Layer 10 of a small transformer language model trained on English Wikipedia (14 layers, counted from 0, width 128). Numbers have three digits each and are written without spaces.
Take only the direct path to the model's output, skipping the later layers: a vector added to the residual stream pushes a token's score in proportion to its dot product with that token's output vector.

Output vectors of the tokens that the questions are about. A number n stands for (n - 500) times 0.0051.
"ja": 475474523562490518546511471489555582524563456473550521520503508472573487437558557550515490378465490498443505471444525494448456541476618671452517544499433473520459503495512599439538457626496423436537400441433510512459387579446565475526481521476437523445522515459508531527419562416533482483496525536440588467516533449456528496506581458523585428518555437445570469552516534485526454511411
"ń": 493583488488438383447497553517513609488457427452449379546533596552522499493517391522510464509421436501395475590478550556444401528538549577425597512529468499549532357490605640532511409523552493447559427472515510650541492541472569442409608517406415515501599493593487510446417609372541641483409692467358588564435488443501458647469486483561495473511375467495436439511458532570591428585404
"weight": 413474472362426442564500534450619561563357587500363506555558582518552503495457466494540469512465362523492535548451423406452481552523576515531543563445484400490506498502539540356491510541615563504654489467648498532375530478543444522427444475517519587482624588541500538487490483468556442445488570535458600626500493469407552422470522537482570418505435407497457477544472493612503427466471
"===": 433381420517534467628372598540444589512411410492543477539477539532515538432587569470569465499486488467448492499414505349564471525468491420528565526568555462474548499502449482463461488541638466418493500617507512522552485522550543533490488487552493579393546519551532619529390481452462510549462566545504490491534473438466509470453572484500425570556535530496436497480407523529432480469502
"ia": 463477492450463462485426432578561458429487568497495475488565411478521530466425448584477476444529480577459536441434557489516584470412568409425445476474527468574475523501551587474548467497518571506425457485516513545503457529484527466575496503484547498477502609546468575446497530410605476440473579487453569484530506459522514493542584511441477560556468473545570454475564513438485570494539
" announced": 438585528480486446502448440497494506529474487526434491484408571550496535351496469496546521607532458413464533534444560426601549478440543506526507584619424499529453468491572462484419453484534491467441435447662578563422598508504500474545484583438499584510584449500474526545486534444511514495475512533413491507598427443457491597462475551556601485501398477492445486522456496490476577506504
"ꦿ": 229466484467375065620498353551670511421218273412243271883514596494651619330622358388515540396549328417272629743323431479363426505406569659427672691497311565409509462398754668339385328585822693568650274498720550837335611567449961265400530674218493921591790570784479708656346739375722754425228605369173655788532367222352242580646722824716625365466106366470303352470271329682537593572363
"pen": 456462564472600466477458569468581441456513457469447369496517511526554460492557502460484512574408433546462525564385505616405486550513507575615550500555492489596598584499559441487346467396571519460558473584488473514468481616466473492579443431449591555481600520563433489435392589439529465430492351551479553564557481550452469595518528498515500458560466548438493462502485443495499465450509
"bor": 428467515486504473535523500483414457554480484449426425457485584457586509539440511464622424509517518561460476509516438506427460498535487552551511557547356464344463429503572503401450544485478556493494604626512546501443541644511497554558517509525568537541574505575481489527482513464529548408425492442418534566555480509544457615452586572467438501555464393526514364428475478504530495469579
"ible": 403413578403519404430456382534544505505477499483498408612465434578458639399643460393452556496587533501477555456456523462496522479429476474451474466579439389563531486491440488519390490475510471571536480569505517616409454535572463482453525489409558513385570578505508522482585450438576559470504562475472585576620390488498458487594642624622515503596411386452456487526558505532592516496484
"ꦶ": 228470483466375070620497356551670515425216272411241265883518591494647628329622361387515536399560322417271629744327436483362435504405573654431672696496321565408513465400754664342384327580822703572651273497714558837334606571448962264395535674222488909596797573778479703656350739374728749429227600368177646794532366220351241575651717831716625359470097365465301351466275323677532583577353
" death": 512394463454419386435545522548595430485477453469323470573468565488536603381585481535424495544539493395439557568471389398484523532512488505505461528478425524499570508494532478476469522496680501464534413476488545497557550493432650419478560577499484500417504493512540526552486615502562570413452518480429517490529526522380514564515499558538528489494448545519502429452470412582566519602607
"ice": 430498531548474547546549485509643496452496396541352404524571525476600624528552460605553559300547461476516622583483496541560518491544521501437441476512502425457471512495554554485414490477509503455480513524495559557457513464509461353389437498371413515490549511544459507576538506414425562420477528466442540574455368424429400445527554460526470522465556531507564447607500579558558593561553
"ty": 470491594515555443476498569553529533493471491560439471486550448444629406474446504491528434467520546452394595455537516462381511531395482539476487464637509491552507470504470453564417578560574527423519597472575471465429531414550567530488432485370363461440577523538557534453499625508542486377441562496466560531448445485514484520555505549597516464423490443501527576446473544480515442618559
"ay": 480590461476524463461497523611484458523535400456445476500442429516595619494447452597478575603508419490514512457496532567436473534483454530472521556461393505531613452500609533477456528507584522453448385467482467532452483532588540558545486584445454475482547562452475536558456586480522630486504511475423569494588401454422506456442601568458492552417522383537469384515518547476514385537500
"hy": 468480592487536465489534500525599515491448485541481542442449507473520468417569539505489428504471502427402557525532493489419518534509511477510537534523544427599451543494488596501417434501589464394472480469477469513515450496610523518535449527501492452499566510556504564504457539441610498481434448553382552575589495547466498439565574496548503599451492336464491326453539553481512520542495
"ce": 469536556526554530443511521587602421368530447473417408527560472535645565468461545520485448498483512441402536462554506528433464605518447550538609521574408490520475602498542496502566552494617487533478433571470448443418515485362484526536528442424591551418477480474462465520472516398534455480570501493492517425498573477515516594477529523527487430390516463502529413532479602465550455541469
"gre": 371496435469496484569546534510459495489527445443492420472548598451554453490513482453446424597574544527478520504544418559451455511407552524647560516454490500385467517490532452395475391590614448508510491423512528502467496563478500490568456506477470512474583556657516503581454534508586494544487455438462637548525521442496511578521518545477498518433480420433488368510485536578552575443422
"tic": 528483510493633541497489413534587534391412515554507509584493396582478510524574489579600487511526445413486554482546637496508475483458478470362543542538341487478536544503528418528472508499570636509469450555468518496475389480374582468440478458402492577457553552543551568386414418422541478452426501572503557578453605388551440548486548553595473490436447505476447366473487491663547503522534
"&": 412532564441434424470414474468581473438504453474477434515463516493544485539550503456477430576425515405438449550515599426499507463622470530544548542488512488487501532488567507498478417572570450408556519465540456552575488588584557568485497535405483495529616514554572431564549511458546536549444519517423498538573471439480438444614557590495484442461373466475494456439449489507610614463434
"iya": 435472552383457452508512441505508572470483512522425477497530435482540480474488531494487550450501488518443432532471509440499522494484566470494473535450473561454509454489610535409527503573583539538475401430476512540394371554570541462509531540422534518479554547512553617550446610448593512429455578578424538546574494491459500508494620512553540504547513513505479413556491473385438515521452
"====": 465484414513603431592365507484465500473422428480434430565517505550542489361567457464562476494556457456442482555491531362509553599461576460561576626592487362508477425490446554401515471514630488474493542458590448476462565507475611550432511607519508537397510530499567528592403513400523473516465585569491473471563418491514481536484613512486483534582515516511440485523406506511493524485467
"_": 494501478500497390525493439495529490468522495491501498533514548590522476437546451513474509488506519438449457524498455503472454473442605492511532489520437464458558518493519500518467496506619532425486518498640414498482492558508470429446508508416554531536570564553589446539441479443525590425439483466526594530601461476551421458586553521539486475556416500560425436466505545518501537519441
"ễ": 384621458443525480512526547444624444539425421418465388604475485525568487358515466508527532533437430454443528628448441375475429479440581595429591538466486502446614493481648495522438485473668420500488463491514446649360463580466586449457537619510475556621619582462567601545503598450598504433384545476393551632427448402446535594561574556535533386518391379549405446473450467509586530543459
"\\": 227461488470379056631493347551678506425220276415240269892519592498657620333623352382515536403560331421270630740326440484352425505400574666418669698501309570408505466400756675337389331581824695564646272493716550840334607572457971257404530670221493931597793566774479715652349735378730756428220611368170652790527361219342235575643718827713626369461108360466305340474264332683537589568357
"c": 485529538501547533528473454536556409536499492501457439471537495455540490549483525459511453446587517555496520531621540630554508495548377547533552561538471448567531474497503449477503478529546469484414457563490443453487460535526450515601504460546454460495536500523522453472517456504451514421457605423498513439488633490491431564469517501486431437416503506476523550493498599440499488464428
" ": 556525481526508592491480556455468502553519557530531564450471485549426456497530473512491481476504545522545509507528455539511507535503485459535445411471523487509522490510432420499546517491478472470489585543472412500542485459474437511574592483564492436448452470455506501490497449531474461500552474543551444436517524569531505475485433438478492535521559501529524543488520539486523477410545
"ious": 410398545449469496522505364478585429417511443509529417574487379566487514391607569575452587487574509471478526481438517389434575582380479548408429600549463525521579489487499462441519479645622600480548560494564554578486436489385577464487482531513578518363627483467504605478463525474583474469444476376444535481590462482483302498651594514571451578518409415491522428527527553506528584483492
"z": 552498524454526513453520547471540539560471600506577437523468493488501494481512478484578473467465450489453474451533519561486519550537477472481460479573497482469470570504504588502516545508405553404505472541522520454565439578461396537483560485473390552505528589454504490466517476422526483446484557535407593511413579502487427499540545484523611504459476541460475392521588461461531432552438
" Australia": 437520572403525452468472515571514536472437480455442537508459545511535512536496508530489510446531447436520480561477522509513528483459529523461514541506539468479435558482550484509445403574451464517566510495531437572446406533524584510476450519402505560485492513578489590563479528491537517446448573453502503511558489519509489492517507552579493476523490390518502572413524444496511497532396

Output weights of attention head 1. The head adds the sum of these rows, row i times number i of z. A number n stands for (n - 500) times 0.0025.
o0: 449498623727618486466451639354225525633458669671514648646430563595585506668529371444589428491675527543481464585590675515443465389404461572597528656521660417681539389263434571632256537669472439590400569475346335498584457750474437695402517437449476530445688404415571682445561550421455300546595458442484345475523420624439433354547296557414379468548706490592599521520572683505346430321297
o1: 297480251549405463248636479451560554387439709422526357381378582463410299257519564562604588624327397471593363469290471581786622539510342433612382521359532514616462315490403433396674392597666362430529611434524408646645654252560597447386694267391578558588773502416521641479734537746491543330649435671518323513465403548473446413446467435486587665632535488588513587567580381519647489422522
o2: 481585418450445623314450514633414496481538384623331500528382362342709596406432442485788453452540580664429763410512374601418448528664490479443232435628430642431410639532443670425524563466516602502649320443412592377492557429536192505629398708684484746385542427681558608563475547432443628886275266515543490368432304593401514256243456322509355394488507303569863277418349520323530256610527
o3: 320591386376486622352552591474461446565625450398461316581438585305410392583552391517250332492337588437457511545549330869368506602449478636525410399582456497437300495587622637606595523223348457494363553415592503483460318512837611493325481287651202685584680427355328197385524701526456668491583370296376842409450370424277443257510661401627527537385433612426666295670546648576580358595359
o4: 385525512514478608623314725401520854541429592193313642288549517457459425337581554571539323520402251530340594644543594485546221385514673481484577390474704744434461602113528312518407665495342237466344529472675562556474592558461319755656516819559357491493280561564658380425595381487613459396450373747627431448369683461664555559575558463696662593544747506799455567438708567768601599552431
o5: 575603639799392613238452564668282497534371326351553624507629598479400460475572452375398526451471640211371451679387520443567591405544580509531295544564323756398732433758364341856767506422595676713436720550673399539429529485494426442766455436664430653417387335662363448559377313605413480844690391473702433458662439541485348496427348425492443622306261560679559331567316416485470688391614
o6: 557463606403422411163586448506785369620563494499281560615537805369587717442400560765414090414552537594453576587297609344520679738588403602318805261699687437692465517501538500614362522314520390482339511638378363617443742594410344569588282364552659652331589430443726530387589306429477627287547649557676335588533356468617413712614609415371398338382410637315503526517633615449520628700444
o7: 206671341554534298325445496628484517497539367437589316457721500558593711430269753501466819586590596325338469504768485279711196500595556494347383676476493407560542510499666652525474498436566339497546439251543414534532819558643408355554233430665421491499563630606534412418464770475518464425374494312494517570394583226328456568454610604439401299630363424412439580610375437598423424730680
o8: 521713560480748678366571753612412354614541203467448445699412259723579448642343628518263625363569391487725588253413481408552443632419569543530309656524498503567344529667487407417455547362549341659670415661286446727465608706361335401621260467283568576712645461751649274570331602510629634334547403649442525572456367399636581455509430387337628723291540598526532481501506289433576348119482
o9: 527531519317648786408348449677427596664287563522558438356451679413523681358393487711442588548536568541603545610463655423642601459592567402417747356554369702682789418062583492501597567561530507544493366645342295434565457276646572451585449505330674685565425562493486457628311523492720316411663457455433748293591507435474459450506658481528708635493623409453484322609630450483465290620198
o10: 287600405450665302696447346562470745550600419479642863561420584261336342463356462298528772489699259558535381615604509518526660589287473571633520372729774717584528464326407412404472536459444548388618525581442390465320466368522273530435478345456546550427446369425532609462586533538540415514496602369715507652558629619296560552090470510521375598412763648357279707435717282410304489583568
o11: 701332455251253749757498372675509375490259725555606349720612529561506430698682494634522404439700565341455451448687711617534395510662527632354358477363611586675417453856409324373591441541551257552589429649637240333394559487356577583580554392707545494570521329385327528491477703549432312455406454419608324385401784709422576306433509353561655298376532501466575458489537364438313423419521
o12: 350424437479305544537708568419692582492424659526294425356475323439534675346423877562398417518682384297506500527531531424238784497603579450685665328587761471588448515084213572433348658462733606468679579281588820579466514538497375419590545475394545420395662515313560503659603387347652511447701627401546569467651440344545454423536372555583545719372487434431691469641591548770458782451598
o13: 498363544374633437538822549587465606556502419621299503373467576612444337435551439650528619576478448350553387409577517417321545745396578235261538541408468519449642590607435467614409562648426480415485517641600571428312522745348524729590434268748443708571528532331612600564601411532433561618329397448511681688551441380503400564415498650359455543344457575306447287750568347600679604491461
o14: 576431434252281624405687320472330564610692487391559301413587469369379709503587536413625307522561540606384489326832522471270514370293518360316457647586483478407712441122381391347595550554405267409386500661293326631467698453472539300484636676423543453603707439304616365437502468487294721507435531587564731405511462519411771605368500518325299578675544653759353467556663720468645663190312
o15: 632445470494562481471597513633447466588605554450750328570502517492470519437515424524475530516402256408527352628655465722485681555490734489545617475601592487428624648588548372295453656516387461389406429569484637519855356589352555374563533546689442519486733611626453525399435646517428430701273502468330470458408580349326438343369549516595478546458319475643419407305289583672715297477576
o16: 524606360611457333277322452495559442417550606596448593449278503507130396418736547594469528327634664450533578664655337605346499462358396547704641505586366623580697491548594525312589324593671427572249636428539654518473482414290374526632601694499618453790518267615453396588347607631447358480333217646530304520542520432492432700541323587526320456375594259279501526624413359477605295444799
o17: 552497509381326509429425670507279418420645319441260538728684443498544347588437609411497396746494492485516417530559540443425286535729427605555572503284356689483596548504658570599496474723522556386362426586337740648355469321601574719518464294353566604441535544366395669627490410421399541512385670523594618307565752231521359706456443581469554573451765556687240402702513432535586266533619
o18: 588450574216419488260352554399557488507475488792621454366568488690233593304399415536308338234876496597417402619364317491353464542452454407533362641459429620422378545372668490599342513288318593737480521636333681552726456439295652400441570479496714617376319455460246519474812623586504555622641490453476469254550623858524691326584419493643575462592450641503402379421353401673412390521626
o19: 584506490568577536204505396286364500665537645387747399508640368337329203713378462322587214499525536460587554640399612686588335608560438451515494429407315559392443487738353510708642432208322726533197558666299475504540581665603293378431412524551582493714650566347608542782522596424486375581614661567770481594448616365360509568573341431693705505031558304377398465322265371630324608365525
o20: 386405492453459438476437603344634363588367447353409567509459472510467509615254482506484478607534545349551614628487288421543283685525363416616531373557396376755650611581531423533510390224441535667408590492542611454690849410452493460451598387347468422616450511493507420338488525605432330759479716715515803655206437408527544448428692640536268503509637358572376580733446619456528508596337
o21: 546531420572671402437597241765436537502646329521484398387463235293536443576492453524410636626564382536549465490328580447293149848543280385446674587374398481780496404426599587680490441599495475555585388475380749345435586539257274630546540603390505311409468608437501394411574431407468545482485407332840535585483318458592376471398461542686554746313517695453588628473483481454509472449495
o22: 642539419509383440430275303641444701137302629687383245554463416535537439606624803267725449530547426394501575575797234207350524645624566455654347433451459525535375470388589720521442614408573607493444504593679378361725359552555336450328333623411505506491412393891600716462402529473515646419707638650515464607449374589429541589603588532505524649401325586285240523497431328525510537594422
o23: 620547680397538443385602593613794260691448398429375564293608390428496378380416501256577443590494442568470411519440541387391505335491556491518334674507509439626561582673718569374414423429658421343629578546634522509674453628431545452521601440222627592721739683286764651505375549662495339301478447420494498624543447492425380432540510573447445325458388471678521478554644370626729534757256
o24: 631383373516467533630468606349608485535400348596380277454379833429615535381349180503389704320555688626447629512665487451264518560674575531483286438299564586543476253566578758472694559453306656406419451437554539657711723458538119587623693447475447562516548751189453379568377580346576233353592620675475518407641532510433561433470514337402470620578303629640356422419444375567474421491441
o25: 566450590569522460512427518328375658532547548480501669465411486599559532473576576440353480655455545470447501379620664566473446704627557492445506522425572436341746390553588383324279341407560454369484817292216271440405500705579480562600770404518457504402676510617385526640319522461402565401525481388410597345563467562590207540536443452497448673483550482330497382463473602605451479529450
o26: 436511399383459377415304310378654389700554728369482311487497267557437454372383427332554587485558573503584569401591348559631646630452365608238454516606411439177462428631621430674442513569676394532491430645602498518483447506512297589653582356399401440276665490566657700474589505636521267382330609575368519492606494405194416462647386490461751578470394472553390512682604422472482477428366
o27: 673392418626429439285635442627441576350489376538498406311425476669588437393642495473485519329610601789551277569610571793311551707647393474428435571797401573458544485540304503533366392504462751551744565449437516370415599277676569515488483682728379717430399407297584389407467362541463693535447634557344437763476642481412425347542516525535459417199712482614723659508506433541487364336498
o28: 324446439469435289585333584513527543219423420356474409473234784413611452519176723560349497647535428394773339361326726488300513376511450407519504681468648567326295576429580675624250528458638491300342444292618565664559398525704429581518709462420692528369292707578466611650512436579487444488319560605575483504436751334652767510291421617581361410456480588492630478450625827389518409421020
o29: 643454568559424391564568459362812437465567728335610384721434429486312454478625430416327744500640649477529507517376439423544409530459718438548642499592589670522683520660540537424430695485296295611454428506430472722507456347763715463314533498560180752620371432805533557403500542444516534789413290346522428625524634559393552233507648418497779412276467576639433455670306460519371468530446
o30: 866807461413463642452515521537459650506291482677576507453721602738682614466526641529522330629463710383512250306290463553548683553511430336684767378596643407271442533198344441740487600499495420243243542488498559655338475568455519709639553656158465272555350543517695582396514468301263313202537314396666589541503502707564342450176344561435625493564721276609487770562626684636719409847445
o31: 416478436490666669542405465237580636454569503775480569491558511407657615533352495566457539629599329322472529695387557667380472401724296360699380636350258579496419399602399446466460438410568315351533417635418536784412332299367582334532551550480342526372570602435740419468454484728583654400567447545336521704432549596342336513321491451432476657523553376331648364544613748757658725473574

Each question shows a token from some text and the vector z that the head gathered there. A number n stands for (n - 500) times 0.014.

"ure": 389535518469566439608519504570403434656500566524354499514425488455453713556641485367556342543570
Which of these tokens does it push down most? " "

".": 451574492432530505560479486560403394590523504499462514510382485473488701482693532430635341584553
Which of these tokens does it push up most? "&"

"t": 569542453541595464535494503632500317600395524558491496484379511389432639533603535465625343646509
Which of these tokens does it push down most? "tic"

"s": 376537517533602481649382524518518407439544508560487509575363500561418740477618519440480333533396
Which of these tokens does it push up most? "pen"

" pro": 463529381459563410587326532507416381683528488455513478536431456276430659484761349386463420592685
Which of these tokens does it push up most? "hy"

"d": 517598376453477541631451400655543540499468620500334530494438427333382767548655393550678254683473
Which of these tokens does it push up most? " Australia"

"or": 551629476457583436637493556524562358575499466427425432382303512576430841591500488502627271683595
Which of these tokens does it push up most? "ty"

"ous": 487516513459538524614547591616503340605462554540361483346476561572308766622705581373581265663740
Which two tokens does it push up most, strongest first? "ay", "ễ"

"us": 452469518508622409516503558640656515661508395475290454359429451537534597558668522467598356574448
Which of these tokens does it push up most? "weight"

"z": 382442550616603376512435535643539351502591624504255628497512292392453768580663622482552259715490
Which two tokens does it push up most, strongest first? "z", "ay"

"ing": 455583469381549499654531472490446402725610553613428495398315437501335655462651514493588181493582
Which two tokens does it push up most, strongest first? "ious", "&"

"en": 405587398565637454549468530683558426519567490522447551486334498419373808465639524323456430647565
Which of these tokens does it push up most? "ễ"

"w": 503464472559507394475500487527468433485528551596532567478366565389487629511648442482534406627580
Which of these tokens does it push up most? "ń"

" January": 407626429465539548488614663602468487401483582535412675372456439434251729447562591418506407600610
Which two tokens does it push up most, strongest first? "ễ", "ay"

" me": 426538492465550468653468432614416384641535493421464503556368531453450652445706458438550384576546
Which of these tokens does it push up most? "hy"

"ook": 462572432451528515588460478563389440518533526532445512515393402448490713514679499448671345612483
Which two tokens does it push up most, strongest first? "&", "_"

" |": 485552508468544485549517454595450419556511538475508480553331499426497594499716482460539345616508
Which of these tokens does it push up most? "hy"

" a": 513529488477544498567476496543468393564547501450463524555349485480448693443653548449548358584582
Which of these tokens does it push up most? "ious"

" ": 480546515446527490562459505538440402587541520450470519545390504473431682414667531424563328572582
Which of these tokens does it push up most? "ious"

" Pla": 356629356417515318617300608547435355516501462475454449567465432393448670428601440523673375591621
Which of these tokens does it push up most? " Australia"

" S": 495516581528459448595451512508522351497568424543473492496382487460412669399661466437531350541406
Which of these tokens does it push up most? "pen"

"io": 533469458428555379463557477478463458511554550402393525339381380526558540602628589484555270618456
Which of these tokens does it push up most? "===="

"f": 474525513396589455530551480518449408514580503477438496483392546379445650508656527439568316654602
Which of these tokens does it push up most? "ễ"

" in": 509551487420517458559492502553453410561529515460485524521409467484465686443679519445585350580552
Which of these tokens does it push up most? "&"

"ba": 435511432338658435492417395651489435532664529424409577519424440364482609567655562462665371606602
Which of these tokens does it push up most? "iya"

"í": 459502502438612410555526525546437356541533551444458540376380438512427702465662530403580379643573
Which of these tokens does it push up most? "ễ"

"92": 498665395380505252585548463670457368590378660617358424403459589332579775528560639354493219610538
Which of these tokens does it push up most? "ễ"

"ki": 527498551456553356510523502599467351549547540457383563341426456529525547568649583485545332604495
Which of these tokens does it push up most? "ay"

"|": 542626568354562528533387475527420475564535563532570414595449479455446604576783550533479405597616
Which of these tokens does it push up most? " "

"hi": 446536553439614456555481505530472473561520531506509509524431544427512686414687586435559366560571
Which of these tokens does it push up most? "ễ"

"o": 511638466465564436546455493558443256638534531479420538373332453476457757536669560426644211566645
Which of these tokens does it push up most? "&"

"89": 547552452449527391551515394629410451598297561601515505420351434304612743576728559330672343669507
Which of these tokens does it push up most? "&"

"y": 498584605670532420550437462741431474599582517520453577218294410422401650648750475447701197632617
Which of these tokens does it push up most? "ay"

"ity": 442573473434529495575467504561447391613545512439417524481395496484452724480657494416608304600578
Which of these tokens does it push up most? "&"

" the": 448551513459535465539495494532466387584540522474467521527396497482433706409657538411580348579572
Which of these tokens does it push up most? "ễ"

" and": 456562462425530523582473504533424386598569518472444480505396483444456677453663484414619297594565
Which of these tokens does it push up most? "&"

" O": 524610505455524479536444553507380321496532502431416547454425468408395641446610428470564354455556
Which of these tokens does it push up most? "&"

" by": 467559504436528503569479504545425395577540504480452510518387492471458688451667512429597338574553
Which of these tokens does it push up most? "&"

" Japan": 397548567410478404539473475509531384585593535511414443509401405464473681465622548461557345581471
Which of these tokens does it push up most? "ious"

"we": 488520385454549442661448499421492269671390618448425578419470526485616542592616649326734350623399
Which of these tokens does it push up most? "&"